Layer 6 of a small transformer language model trained on English Wikipedia (9 layers, counted from 0, width 96).
Take only the direct path to the model's output, skipping the later layers: a vector added to the residual stream pushes a token's score in proportion to its dot product with that token's output vector.

Output vectors of the tokens that the questions are about. A number n stands for (n - 500) times 0.0018.
" and": 713,619,550,491,552,610,436,638,497,366,767,488,334,730,237,433,463,307,200,458,627,491,607,494,486,489,614,592,788,648,271,806,301,810,592,448,575,493,483,388,308,472,272,542,572,533,399,317,443,414,497,372,714,378,519,630,497,703,419,560,420,399,522,604,492,315,693,426,669,363,481,539,605,526,533,643,623,351,605,720,308,549,299,453,325,518,383,263,636,566,316,721,248,363,352,725
" em": 475,203,696,608,486,694,490,510,389,427,473,458,334,297,373,707,528,254,500,338,542,645,476,402,543,530,494,403,376,398,639,458,539,570,375,389,257,465,768,564,609,279,340,814,426,299,413,416,599,414,723,174,284,511,501,677,606,581,587,708,419,621,284,359,598,452,335,535,512,579,562,684,453,373,376,440,403,575,500,343,669,777,300,516,585,433,563,576,621,694,704,480,689,586,538,836
"9": 699,404,347,419,478,605,637,436,465,871,459,314,422,585,503,551,654,647,289,238,655,583,347,576,744,458,386,431,565,663,592,386,421,387,484,342,385,528,468,653,688,462,694,573,626,353,406,556,597,424,461,633,718,466,479,366,698,326,504,387,505,340,415,705,408,490,630,621,667,754,468,374,161,285,629,538,590,322,625,610,520,364,550,472,624,498,291,662,356,597,572,334,425,302,334,467
" lived": 277,444,550,927,700,534,506,528,409,525,610,567,503,383,635,580,320,57,398,175,545,494,698,568,775,351,554,160,482,324,809,332,592,460,153,554,360,478,269,492,142,233,372,305,437,536,534,540,520,520,917,242,661,589,435,473,467,635,595,763,251,262,327,725,855,697,667,633,404,686,432,707,234,433,429,773,326,812,318,361,523,822,371,654,346,525,425,628,723,877,776,135,565,428,275,600
"/": 585,488,406,685,694,576,379,409,526,628,363,450,422,604,484,534,415,376,307,442,844,484,343,227,558,532,289,474,367,646,305,481,512,398,133,701,617,595,508,591,326,466,432,495,576,493,631,547,322,413,367,306,630,349,565,670,389,446,570,484,362,536,622,340,634,601,473,719,630,242,652,689,576,600,600,520,406,504,628,443,568,536,422,556,466,599,481,580,484,369,614,579,554,400,586,573
"2": 550,424,273,465,523,714,680,534,486,708,663,526,500,661,509,444,670,579,522,398,392,581,342,652,781,547,454,349,486,682,496,303,387,380,547,451,497,537,473,787,623,605,511,407,638,432,475,628,454,575,181,555,580,638,561,493,500,469,295,550,541,614,377,510,445,395,461,520,489,687,447,466,244,441,587,342,728,439,624,482,208,350,606,314,415,532,285,636,391,634,443,573,478,322,437,414
" dec": 589,351,562,846,608,317,647,545,463,453,481,571,277,226,356,729,272,428,482,318,345,656,558,453,436,572,358,484,616,158,406,592,532,306,412,227,311,531,755,512,409,389,338,563,594,405,322,465,599,678,534,382,222,617,594,618,390,907,429,674,346,690,572,874,357,550,494,608,561,475,889,601,273,662,587,587,363,558,466,494,590,687,315,624,363,591,475,595,484,422,585,484,594,438,335,538
"5": 569,408,390,378,575,682,768,250,465,776,633,280,407,617,673,451,602,620,550,306,525,445,435,553,708,492,391,379,670,591,574,408,364,375,420,406,424,483,459,603,558,584,723,461,624,482,417,588,479,394,377,647,733,705,540,291,558,429,375,299,513,431,412,467,569,474,625,524,566,771,618,451,373,414,675,503,630,400,530,383,414,341,550,317,340,697,362,686,491,589,627,583,392,205,279,428
"1": 633,408,268,498,453,546,598,463,479,733,561,536,500,588,496,546,494,626,564,324,418,427,385,540,615,461,420,383,523,618,530,354,388,328,519,477,631,563,527,759,432,672,468,365,726,495,624,654,630,597,414,670,607,711,612,443,472,422,366,331,367,656,405,460,471,365,646,499,527,664,514,402,230,430,530,500,758,465,710,596,353,327,496,423,428,719,284,588,334,567,384,517,398,311,360,423
" B": 510,500,463,437,561,573,341,522,502,436,491,605,441,500,430,509,592,456,522,732,528,497,266,453,410,442,479,570,539,415,449,484,369,370,586,615,472,405,643,629,484,457,548,361,411,457,449,377,467,520,562,464,377,437,324,358,566,627,533,564,454,622,423,593,405,316,370,536,473,349,470,517,508,481,546,589,320,421,557,519,659,531,541,510,543,480,600,523,504,455,615,728,771,611,683,693
" g": 536,485,645,478,635,458,513,607,480,328,378,519,495,413,596,574,585,381,351,477,645,571,602,260,553,344,409,493,485,266,489,352,480,520,480,557,471,426,705,629,405,472,495,450,353,485,467,555,293,572,517,359,534,461,418,619,435,710,554,529,409,773,293,604,515,375,547,536,390,372,639,708,520,495,573,645,401,575,829,539,515,742,345,465,364,493,552,559,462,512,515,352,680,336,399,620
"’": 365,510,396,488,435,635,490,398,459,538,602,632,501,22,728,806,282,309,521,240,382,656,796,323,853,657,326,149,550,487,43,311,468,553,420,664,538,411,716,776,292,463,481,486,344,481,739,266,543,476,686,666,507,295,565,624,554,806,500,501,411,234,449,387,695,552,357,796,467,487,601,761,468,278,293,118,466,736,527,326,589,524,276,339,534,457,616,543,580,625,661,792,747,495,365,736
" Ker": 579,458,439,775,345,243,711,502,382,702,391,474,523,226,782,663,537,199,367,294,281,642,454,604,611,453,485,380,521,352,613,520,471,351,536,275,391,645,676,485,442,577,555,549,350,622,576,551,581,538,465,411,261,427,348,592,531,658,505,460,239,377,557,628,687,522,570,593,311,604,508,633,384,474,400,545,401,673,425,489,462,368,584,700,787,246,584,481,736,363,542,334,604,467,861,521

Output weights of attention head 0. The head adds the sum of these rows, row i times number i of z. A number n stands for (n - 500) times 0.00092.
o0: 509,305,466,431,469,441,605,693,639,693,527,579,186,500,491,417,551,531,635,553,500,642,577,603,513,692,429,462,702,375,746,500,682,627,590,278,462,364,237,728,471,268,599,745,431,585,461,495,326,659,552,686,567,513,416,515,489,238,290,533,561,275,631,194,325,441,649,592,547,479,749,349,205,618,508,371,403,469,305,421,673,294,589,298,549,474,476,591,433,617,582,697,274,629,299,618
o1: 588,701,566,669,251,534,391,890,433,534,656,501,519,474,470,538,514,182,557,460,527,562,377,360,763,601,453,577,315,386,550,521,396,533,447,387,854,486,526,905,468,315,419,453,510,731,447,405,691,446,707,628,448,537,222,193,710,385,424,380,154,623,747,652,385,499,652,568,657,386,541,467,346,414,518,509,361,262,764,633,418,552,588,429,487,442,794,300,456,276,448,468,457,389,264,581
o2: 555,721,483,573,671,448,410,472,793,562,500,521,458,397,940,542,524,489,627,407,578,515,267,515,637,528,396,468,570,609,540,476,467,651,432,729,380,481,524,704,194,538,363,535,388,317,542,523,611,256,25,401,610,260,466,476,536,517,326,362,498,546,483,434,655,217,569,541,489,649,682,323,601,354,391,341,384,521,540,471,298,510,674,479,204,623,415,492,514,484,559,689,459,762,731,613
o3: 655,586,623,395,455,184,620,527,482,701,648,464,425,373,492,408,285,374,486,509,537,515,495,771,249,500,649,578,377,427,494,514,563,509,851,608,578,598,766,449,387,486,645,362,388,566,388,566,650,554,625,492,455,468,307,465,187,580,514,124,349,358,446,706,541,421,781,594,533,793,418,502,546,644,617,458,684,485,506,245,316,288,537,615,739,424,422,501,533,358,339,397,408,636,625,301
o4: 92,430,250,640,557,529,602,259,344,582,632,463,413,696,448,371,450,600,516,580,575,526,496,763,611,473,427,558,558,555,453,252,570,602,690,461,469,308,247,424,412,439,525,374,662,302,357,425,514,238,601,725,427,577,432,499,590,757,476,376,723,643,796,510,669,588,468,765,331,579,225,559,692,505,375,694,568,296,342,467,425,399,663,618,431,325,689,304,486,597,441,569,535,462,485,574
o5: 567,324,752,513,807,658,654,341,423,517,641,345,544,499,579,319,633,674,380,295,543,538,416,228,583,682,647,434,372,412,541,536,493,659,553,678,299,654,295,604,399,704,507,449,626,601,355,362,373,325,777,407,830,264,515,429,434,510,596,410,560,379,460,452,606,640,601,651,255,496,560,503,611,456,487,598,375,634,579,398,416,429,251,541,484,642,696,549,374,262,251,448,587,437,164,695
o6: 484,637,660,519,383,752,622,902,534,283,638,413,430,634,667,253,560,585,489,856,453,436,711,632,590,473,534,478,384,603,492,357,461,676,518,469,430,619,264,575,590,622,502,185,391,617,357,557,495,566,408,609,545,522,646,551,345,409,537,550,765,245,422,495,418,566,321,273,515,398,339,318,746,659,702,184,534,396,529,323,421,288,564,289,242,572,599,407,690,541,553,367,380,440,502,550
o7: 399,683,489,677,384,441,608,403,492,542,320,377,431,448,594,588,230,431,348,386,571,387,878,650,153,457,261,634,466,558,570,569,501,448,302,589,579,598,549,624,477,527,587,492,509,635,659,618,480,398,240,613,573,381,536,392,689,563,468,657,551,381,612,291,715,642,611,505,498,381,515,646,657,249,292,404,397,642,734,501,423,339,380,646,555,521,593,514,585,327,590,237,288,620,482,628
o8: 596,270,474,347,500,727,556,923,350,403,297,668,518,581,557,613,661,401,377,681,585,502,288,658,211,539,623,548,231,352,695,280,548,413,370,460,569,439,333,836,430,530,403,494,254,431,596,363,190,488,432,558,405,613,735,319,649,343,635,615,560,695,327,398,409,540,323,500,480,753,478,502,642,754,551,745,568,403,478,453,464,559,530,534,595,320,491,388,462,384,272,438,737,512,597,610
o9: 483,474,125,456,678,469,832,483,464,455,499,718,530,343,565,716,598,617,514,387,338,620,410,680,652,328,681,353,613,344,395,367,466,313,622,640,428,396,469,793,539,509,592,326,616,551,664,603,642,849,536,562,349,410,429,704,569,508,439,825,507,503,377,535,531,312,651,484,262,242,523,439,359,132,194,382,468,512,627,453,438,478,546,336,641,321,516,444,446,386,382,495,636,701,554,630
o10: 447,577,640,513,429,402,674,505,714,395,492,647,493,288,428,277,481,379,608,262,531,166,454,346,382,599,470,486,367,471,608,463,447,570,397,777,329,428,574,384,676,759,403,373,286,334,609,589,672,627,453,755,349,603,316,620,683,352,417,533,515,542,606,482,472,675,562,510,337,474,306,508,317,743,634,591,353,427,244,434,480,588,295,485,468,454,713,755,613,578,478,759,572,390,401,806
o11: 456,643,549,684,625,395,435,381,745,425,307,556,488,371,627,337,671,455,811,667,544,524,420,405,535,446,509,528,474,644,430,421,424,357,441,213,569,685,626,305,131,618,660,312,753,566,586,424,461,676,285,666,747,837,714,424,444,341,539,597,283,346,754,440,393,542,631,500,553,698,529,583,602,526,433,586,439,467,531,587,492,460,584,323,314,349,484,532,418,341,392,153,539,490,359,464
o12: 483,446,532,383,612,500,394,530,594,602,511,392,664,524,504,576,523,666,430,781,674,482,393,404,136,488,298,664,763,391,438,434,223,468,575,515,398,414,577,421,221,452,484,611,426,439,619,559,634,249,562,404,537,416,457,574,258,378,315,605,429,610,419,545,450,779,270,371,495,412,498,638,699,253,746,567,340,585,476,410,694,277,781,454,718,240,690,485,540,670,398,727,568,923,223,692
o13: 600,273,484,456,625,594,468,435,369,487,640,279,637,671,635,454,513,757,724,467,662,294,485,584,349,299,593,332,542,413,658,686,491,468,310,402,730,290,458,417,548,299,595,515,660,480,571,563,566,645,652,593,464,462,379,277,685,511,626,215,442,573,400,276,747,393,554,416,446,753,335,261,792,404,244,550,253,519,559,300,607,621,300,420,519,740,690,341,540,403,680,297,547,700,561,499
o14: 419,670,419,367,326,628,472,244,587,381,594,669,623,506,334,496,389,419,464,415,374,526,711,439,554,680,744,576,438,662,271,467,302,421,611,609,394,412,463,708,490,481,342,312,534,628,553,436,399,553,445,474,442,424,326,241,457,270,515,697,501,593,634,268,569,429,576,585,327,745,574,300,437,811,598,652,591,588,537,493,684,248,508,579,419,586,353,526,454,693,735,364,693,736,484,401
o15: 658,591,531,336,418,533,334,408,525,533,424,466,393,554,530,569,496,519,628,397,342,361,566,299,263,439,482,607,541,677,649,649,749,204,630,595,435,656,238,586,762,700,776,399,359,273,604,305,483,557,559,400,487,686,382,777,720,516,357,475,655,741,734,543,488,666,585,392,275,751,485,549,363,321,684,537,619,435,527,356,247,338,665,413,461,643,375,354,490,422,425,496,424,515,308,378
o16: 734,621,463,661,340,541,529,536,394,487,408,334,644,447,593,472,480,376,293,529,720,408,538,408,608,569,451,476,489,527,398,467,488,471,488,378,392,558,416,357,666,396,411,623,348,274,447,470,205,544,438,350,825,391,565,823,454,474,437,626,542,330,701,672,686,520,633,533,575,767,215,272,383,441,518,308,441,160,566,585,873,532,359,476,694,392,420,396,398,525,506,407,654,727,754,722
o17: 332,582,596,449,552,560,703,453,526,487,469,531,393,519,535,703,573,532,639,236,967,737,608,542,460,275,411,609,226,437,404,666,638,599,482,539,611,171,579,827,716,472,380,377,452,416,356,411,492,434,496,438,510,578,515,664,413,227,518,534,391,538,182,521,522,494,458,439,399,549,118,434,465,244,584,674,660,476,564,561,543,657,588,479,546,508,229,806,398,637,521,573,384,447,295,560
o18: 550,419,716,381,692,544,593,496,529,476,394,414,517,466,861,125,395,494,304,405,538,570,590,577,504,613,429,538,457,528,459,420,423,472,640,504,218,266,392,586,889,370,713,626,502,330,649,680,360,461,365,341,584,726,501,513,326,859,410,461,281,517,608,528,279,477,351,459,493,308,581,381,460,716,416,542,518,407,528,598,370,501,540,631,455,625,809,604,436,449,590,487,469,451,520,491
o19: 590,441,676,662,426,179,233,384,396,691,732,642,283,584,331,272,358,635,652,653,797,388,604,259,354,431,438,495,502,435,363,281,456,502,371,721,786,382,474,601,431,352,421,428,462,493,290,643,461,814,641,449,562,245,813,727,364,573,394,759,449,802,689,438,398,363,556,544,372,255,546,410,471,561,246,503,627,452,544,439,431,654,644,401,527,590,492,642,452,416,525,433,607,671,603,410
o20: 742,477,688,624,800,355,480,411,319,672,601,740,209,336,438,683,397,569,505,511,489,670,600,463,606,489,630,518,436,742,483,253,249,222,251,532,367,401,459,644,348,685,542,302,395,598,477,437,442,439,438,395,404,537,630,415,814,556,626,94,389,274,642,548,282,538,444,297,563,339,566,591,532,648,670,593,535,527,434,289,774,619,514,502,455,657,367,419,396,620,641,560,472,574,378,583
o21: 403,658,483,532,665,385,318,608,598,278,262,576,288,433,361,612,445,549,243,660,615,487,285,519,466,468,493,589,457,548,450,531,519,642,536,474,482,468,724,454,514,296,670,631,445,562,583,534,316,728,365,513,553,355,61,652,568,223,632,281,704,536,415,556,543,476,800,705,640,348,472,646,743,585,719,562,490,338,396,371,418,411,460,281,506,725,553,422,463,698,637,474,444,645,149,575
o22: 386,551,678,426,452,581,306,790,432,573,474,554,362,542,514,260,313,319,544,555,661,510,523,480,531,300,459,512,614,799,367,586,625,387,509,219,328,666,818,599,517,743,394,583,538,642,470,376,659,442,630,383,369,606,451,691,496,519,288,340,490,274,369,193,633,505,384,715,295,423,464,568,620,340,357,635,417,295,408,425,635,607,566,298,579,598,524,666,586,367,663,547,754,677,582,278
o23: 444,472,596,772,541,517,409,293,454,344,492,517,415,585,629,582,414,633,528,604,563,547,378,320,243,713,544,555,460,228,636,586,463,406,861,381,515,650,580,517,466,747,412,585,625,384,173,405,508,638,414,458,258,600,563,65,488,435,481,617,765,217,695,569,363,270,574,694,562,322,560,472,590,304,294,411,561,385,399,422,625,464,466,578,484,767,498,475,518,616,597,525,502,391,575,658
o24: 773,403,826,518,334,526,455,70,519,425,439,457,265,529,396,391,559,374,782,570,350,533,367,543,619,654,733,388,352,575,366,622,300,581,660,464,466,341,547,506,696,423,657,384,514,480,461,606,520,111,447,517,537,314,495,650,777,476,494,626,544,424,397,295,423,467,685,413,671,395,447,504,713,553,499,395,481,578,562,422,517,563,498,552,714,345,536,536,525,318,445,731,315,625,633,529
o25: 631,383,498,500,641,553,740,485,424,383,483,593,606,429,179,503,579,461,495,432,739,523,636,441,252,338,708,632,426,500,335,580,424,462,272,278,373,486,632,458,464,781,457,603,690,423,714,227,611,111,663,903,433,382,562,743,392,506,450,541,457,612,462,427,451,494,649,500,799,589,567,451,579,497,544,353,438,247,407,443,357,363,315,517,568,625,561,678,425,478,556,358,469,291,662,585
o26: 319,545,411,455,447,571,307,530,608,563,599,232,393,432,657,327,823,577,501,582,440,617,267,627,462,656,441,570,432,593,302,629,473,609,447,684,249,315,752,377,349,496,677,463,272,706,490,419,509,523,578,681,520,437,573,515,711,575,283,563,590,700,452,635,413,387,226,793,618,527,385,638,491,380,545,406,355,553,812,154,544,425,283,514,613,475,325,672,591,570,627,503,607,277,441,386
o27: 554,567,342,368,670,420,261,770,382,493,127,280,646,342,443,274,433,526,744,393,660,362,559,570,519,538,377,413,620,721,588,520,605,487,522,860,395,466,545,404,436,401,333,434,679,439,589,656,451,311,615,577,421,418,681,205,585,473,574,545,521,344,293,609,285,692,779,556,577,454,375,310,370,402,407,501,526,408,548,419,896,368,590,617,597,645,398,578,424,597,383,682,614,566,480,508
o28: 521,436,661,313,483,384,359,559,486,433,151,285,437,398,518,655,432,621,739,708,532,574,759,293,656,255,460,504,663,530,632,237,773,376,617,622,393,284,713,591,406,561,667,388,420,396,344,443,399,340,602,757,432,478,339,306,183,521,506,623,591,528,588,321,674,471,600,433,546,520,461,532,520,578,646,632,477,513,625,695,449,679,467,447,477,589,396,454,402,425,594,480,634,234,407,560
o29: 616,359,367,677,514,617,786,633,536,642,481,557,619,509,289,408,426,657,476,570,449,291,155,464,439,408,273,411,378,528,495,728,500,548,370,388,318,442,497,569,639,910,547,549,584,449,391,462,551,606,421,436,407,326,697,249,129,507,382,467,598,747,760,421,466,390,607,496,478,355,490,652,428,623,583,524,603,615,555,563,708,642,554,676,412,392,449,363,504,317,548,716,89,660,443,493
o30: 590,467,242,707,260,520,328,503,555,603,562,441,514,559,597,651,273,702,376,656,912,311,525,399,709,447,591,295,268,409,400,525,534,429,559,638,417,547,518,536,481,563,617,531,416,532,737,703,631,492,520,516,375,527,652,594,518,495,406,244,560,418,541,172,536,494,226,716,570,597,560,445,363,520,421,222,753,586,398,572,628,292,479,665,698,552,564,478,340,547,343,441,469,293,273,666
o31: 541,664,461,505,460,446,596,317,543,726,441,484,801,510,509,549,770,467,450,620,276,477,624,669,474,433,570,512,464,287,615,639,404,449,390,559,729,309,521,306,649,676,604,97,333,705,574,489,137,524,508,487,691,478,292,385,497,636,288,437,600,333,590,579,237,507,318,378,407,559,612,534,517,509,292,459,400,312,320,749,477,508,547,385,631,598,639,494,472,519,582,658,572,478,595,453

Each question shows a token from some text and the vector z that the head gathered there. A number n stands for (n - 500) times 0.0087.

" would": 428,464,537,404,483,501,503,464,473,496,534,513,503,502,465,473,570,596,542,552,566,524,539,553,527,517,533,489,527,553,559,502
Which two tokens does it push up most, strongest first? "/", " em"

"ar": 243,592,665,432,364,562,488,538,420,514,644,503,326,603,506,506,444,731,416,742,660,559,567,299,311,446,379,583,531,364,358,393
Pushed up most: " lived"

" the": 392,502,508,446,509,509,538,510,550,507,533,483,470,504,550,430,501,507,512,525,540,565,558,512,571,448,534,442,487,519,489,442
Pushed down most: "9"

" ": 530,474,632,435,385,500,537,474,367,594,510,544,405,433,518,638,659,492,576,456,412,537,558,473,523,569,502,549,498,523,452,503
Pushed down most: " lived"

"0": 378,467,534,459,481,425,598,449,410,463,436,434,545,454,539,495,514,566,452,655,355,618,576,362,553,601,527,575,481,457,501,465
Which two tokens does it push up most, strongest first? " and", "/"

" |": 397,545,528,477,555,485,507,530,571,551,523,503,508,495,495,433,482,514,490,551,524,561,545,516,563,480,519,474,489,504,516,455
Pushed down most: "5"

"3": 443,554,487,458,550,387,661,462,396,451,387,472,620,475,474,457,474,601,453,731,369,672,555,301,480,585,530,609,489,493,491,411
Pushed up most: " and"

" Jess": 930,723,503,522,519,617,484,366,371,673,115,461,664,588,657,493,117,193,512,581,409,586,584,579,283,461,848,713,493,533,325,730
Which two tokens does it push up most, strongest first? " B", "5"

"il": 432,575,578,520,498,525,534,517,490,499,502,521,521,475,513,459,483,490,513,553,535,568,507,468,530,512,509,505,514,490,518,499
Pushed up most: "/"

" Hay": 542,116,876,647,695,457,377,567,327,681,189,534,588,542,113,761,390,348,658,521,544,182,216,794,177,660,616,581,549,471,575,975
Pushed up most: "5"

" Henry": 518,598,521,652,479,423,513,514,341,389,562,399,728,524,499,587,346,304,515,477,647,791,514,580,553,631,552,537,623,396,416,616
Pushed down most: "2"

"N": 422,511,502,459,505,513,529,526,544,492,532,510,456,491,548,424,527,529,533,519,520,558,547,504,578,461,536,457,502,504,508,475
Pushed down most: "1"

"ated": 383,497,516,479,532,507,526,518,559,512,509,475,482,490,526,443,534,511,511,518,510,595,545,502,568,464,526,467,499,518,514,475
Pushed up most: "/"

" to": 378,523,498,447,506,557,524,512,544,510,554,505,471,482,555,426,525,531,508,527,528,565,541,487,554,421,521,461,516,486,506,474
Pushed up most: " g"

"S": 399,497,490,448,529,496,545,515,560,486,533,482,447,478,530,436,507,532,522,533,532,568,558,507,558,458,522,460,527,493,505,492
Pushed up most: " g"

",": 403,543,504,449,504,535,513,514,538,491,529,498,488,487,558,452,523,491,501,533,569,541,530,460,533,445,532,498,496,433,515,515
Pushed up most: "’"

" The": 316,514,604,559,514,426,454,555,561,587,517,450,515,493,512,506,486,443,509,501,549,533,566,471,516,520,496,440,398,533,457,506
Pushed up most: " Ker"

" Ho": 258,583,576,439,483,389,408,640,483,666,420,255,433,596,447,400,403,653,482,427,524,667,527,465,504,729,584,566,443,439,384,363
Which two tokens does it push up most, strongest first? " em", "’"

"1": 671,638,531,460,382,552,604,337,762,599,581,609,402,599,530,604,389,615,433,364,574,502,472,380,388,564,705,693,443,452,375,658
Pushed up most: "2"

"ri": 391,501,477,452,522,506,539,508,541,490,539,493,436,505,520,440,504,536,521,545,534,561,557,505,556,461,514,462,529,491,496,480
Pushed up most: " g"

"an": 349,531,612,511,506,435,471,438,547,497,467,456,628,479,550,476,465,503,531,578,571,610,508,470,545,567,542,503,522,456,527,503
Pushed up most: " B"

" Ta": 410,519,519,481,517,501,552,520,543,516,534,455,522,484,536,455,481,498,521,541,521,548,561,502,588,477,516,469,484,519,475,449
Pushed down most: "9"

"es": 408,498,505,449,522,516,527,495,519,489,536,491,453,495,516,442,541,537,506,531,537,571,556,525,571,469,511,452,526,512,508,462
Pushed down most: "1"

" faced": 396,500,500,442,521,491,544,515,549,496,533,482,439,477,524,437,511,530,515,542,527,560,547,498,550,455,525,470,518,491,499,492
Pushed up most: " g"

"ion": 389,566,491,453,489,418,495,462,557,516,504,461,479,415,466,482,496,465,556,564,525,502,540,537,459,528,467,488,508,582,489,411
Pushed up most: " dec"

" works": 374,522,485,444,508,545,512,517,542,501,545,501,463,488,553,423,521,535,503,535,538,563,554,479,555,423,515,465,521,474,502,459
Pushed up most: " g"

"ay": 387,525,499,449,521,520,504,504,570,497,551,495,457,487,549,410,518,544,500,521,525,571,551,502,589,429,537,455,505,498,517,458
Pushed up most: " em"

" N": 420,509,503,458,509,515,529,528,544,497,530,517,461,490,542,425,531,532,537,516,521,560,549,508,580,457,533,459,507,507,509,469
Pushed up most: "/"

" never": 381,530,490,457,500,549,501,505,536,498,538,491,468,481,552,427,523,537,508,533,550,568,540,479,551,425,514,474,515,472,500,457
Pushed up most: " g"

" F": 367,526,499,549,564,459,472,408,580,498,510,513,585,512,535,504,508,474,536,546,590,572,560,444,588,604,533,481,539,468,514,535
Pushed down most: " lived"

" members": 391,479,539,497,590,507,435,547,468,532,462,480,474,446,580,462,525,452,457,519,573,536,532,483,563,497,598,519,514,517,461,429
Pushed up most: "’"

"uth": 392,519,496,472,531,521,516,499,551,489,535,494,475,474,532,415,514,530,516,501,530,575,556,496,561,435,543,449,506,500,505,468
Pushed down most: "1"

"vey": 395,517,518,455,511,507,519,455,620,527,509,475,493,486,543,454,510,501,495,526,530,524,553,470,540,430,529,501,474,505,505,500
Pushed up most: " B"

" second": 464,487,504,465,503,508,558,495,526,481,491,511,483,502,499,412,485,538,543,539,542,548,526,497,583,478,491,453,544,502,478,463
Pushed up most: " g"

"and": 395,527,506,481,526,520,516,490,555,495,527,496,467,474,525,421,518,533,515,508,529,564,550,496,554,425,539,453,500,494,503,490
Pushed up most: " g"

"2": 396,521,508,469,517,471,563,483,502,495,478,501,501,480,550,459,491,565,490,582,460,600,555,438,537,502,519,512,487,506,518,444
Pushed down most: " Ker"

"aps": 514,583,490,458,555,443,612,504,403,456,382,444,476,444,400,426,541,488,441,575,449,571,609,514,609,625,533,584,393,466,459,433
Pushed up most: " and"

" not": 417,462,518,415,499,494,511,451,472,466,523,508,485,512,482,475,546,591,549,556,555,545,550,537,521,529,522,479,528,518,539,519
Pushed down most: " Ker"

"4": 251,628,512,447,536,690,550,373,357,296,507,307,443,368,474,348,541,587,613,636,522,689,502,583,520,604,374,393,328,588,461,441
Pushed up most: " and"

"9": 407,541,485,482,511,517,504,510,555,508,518,515,447,503,545,442,522,551,511,512,540,558,542,489,561,460,537,470,498,505,531,455
Pushed down most: "5"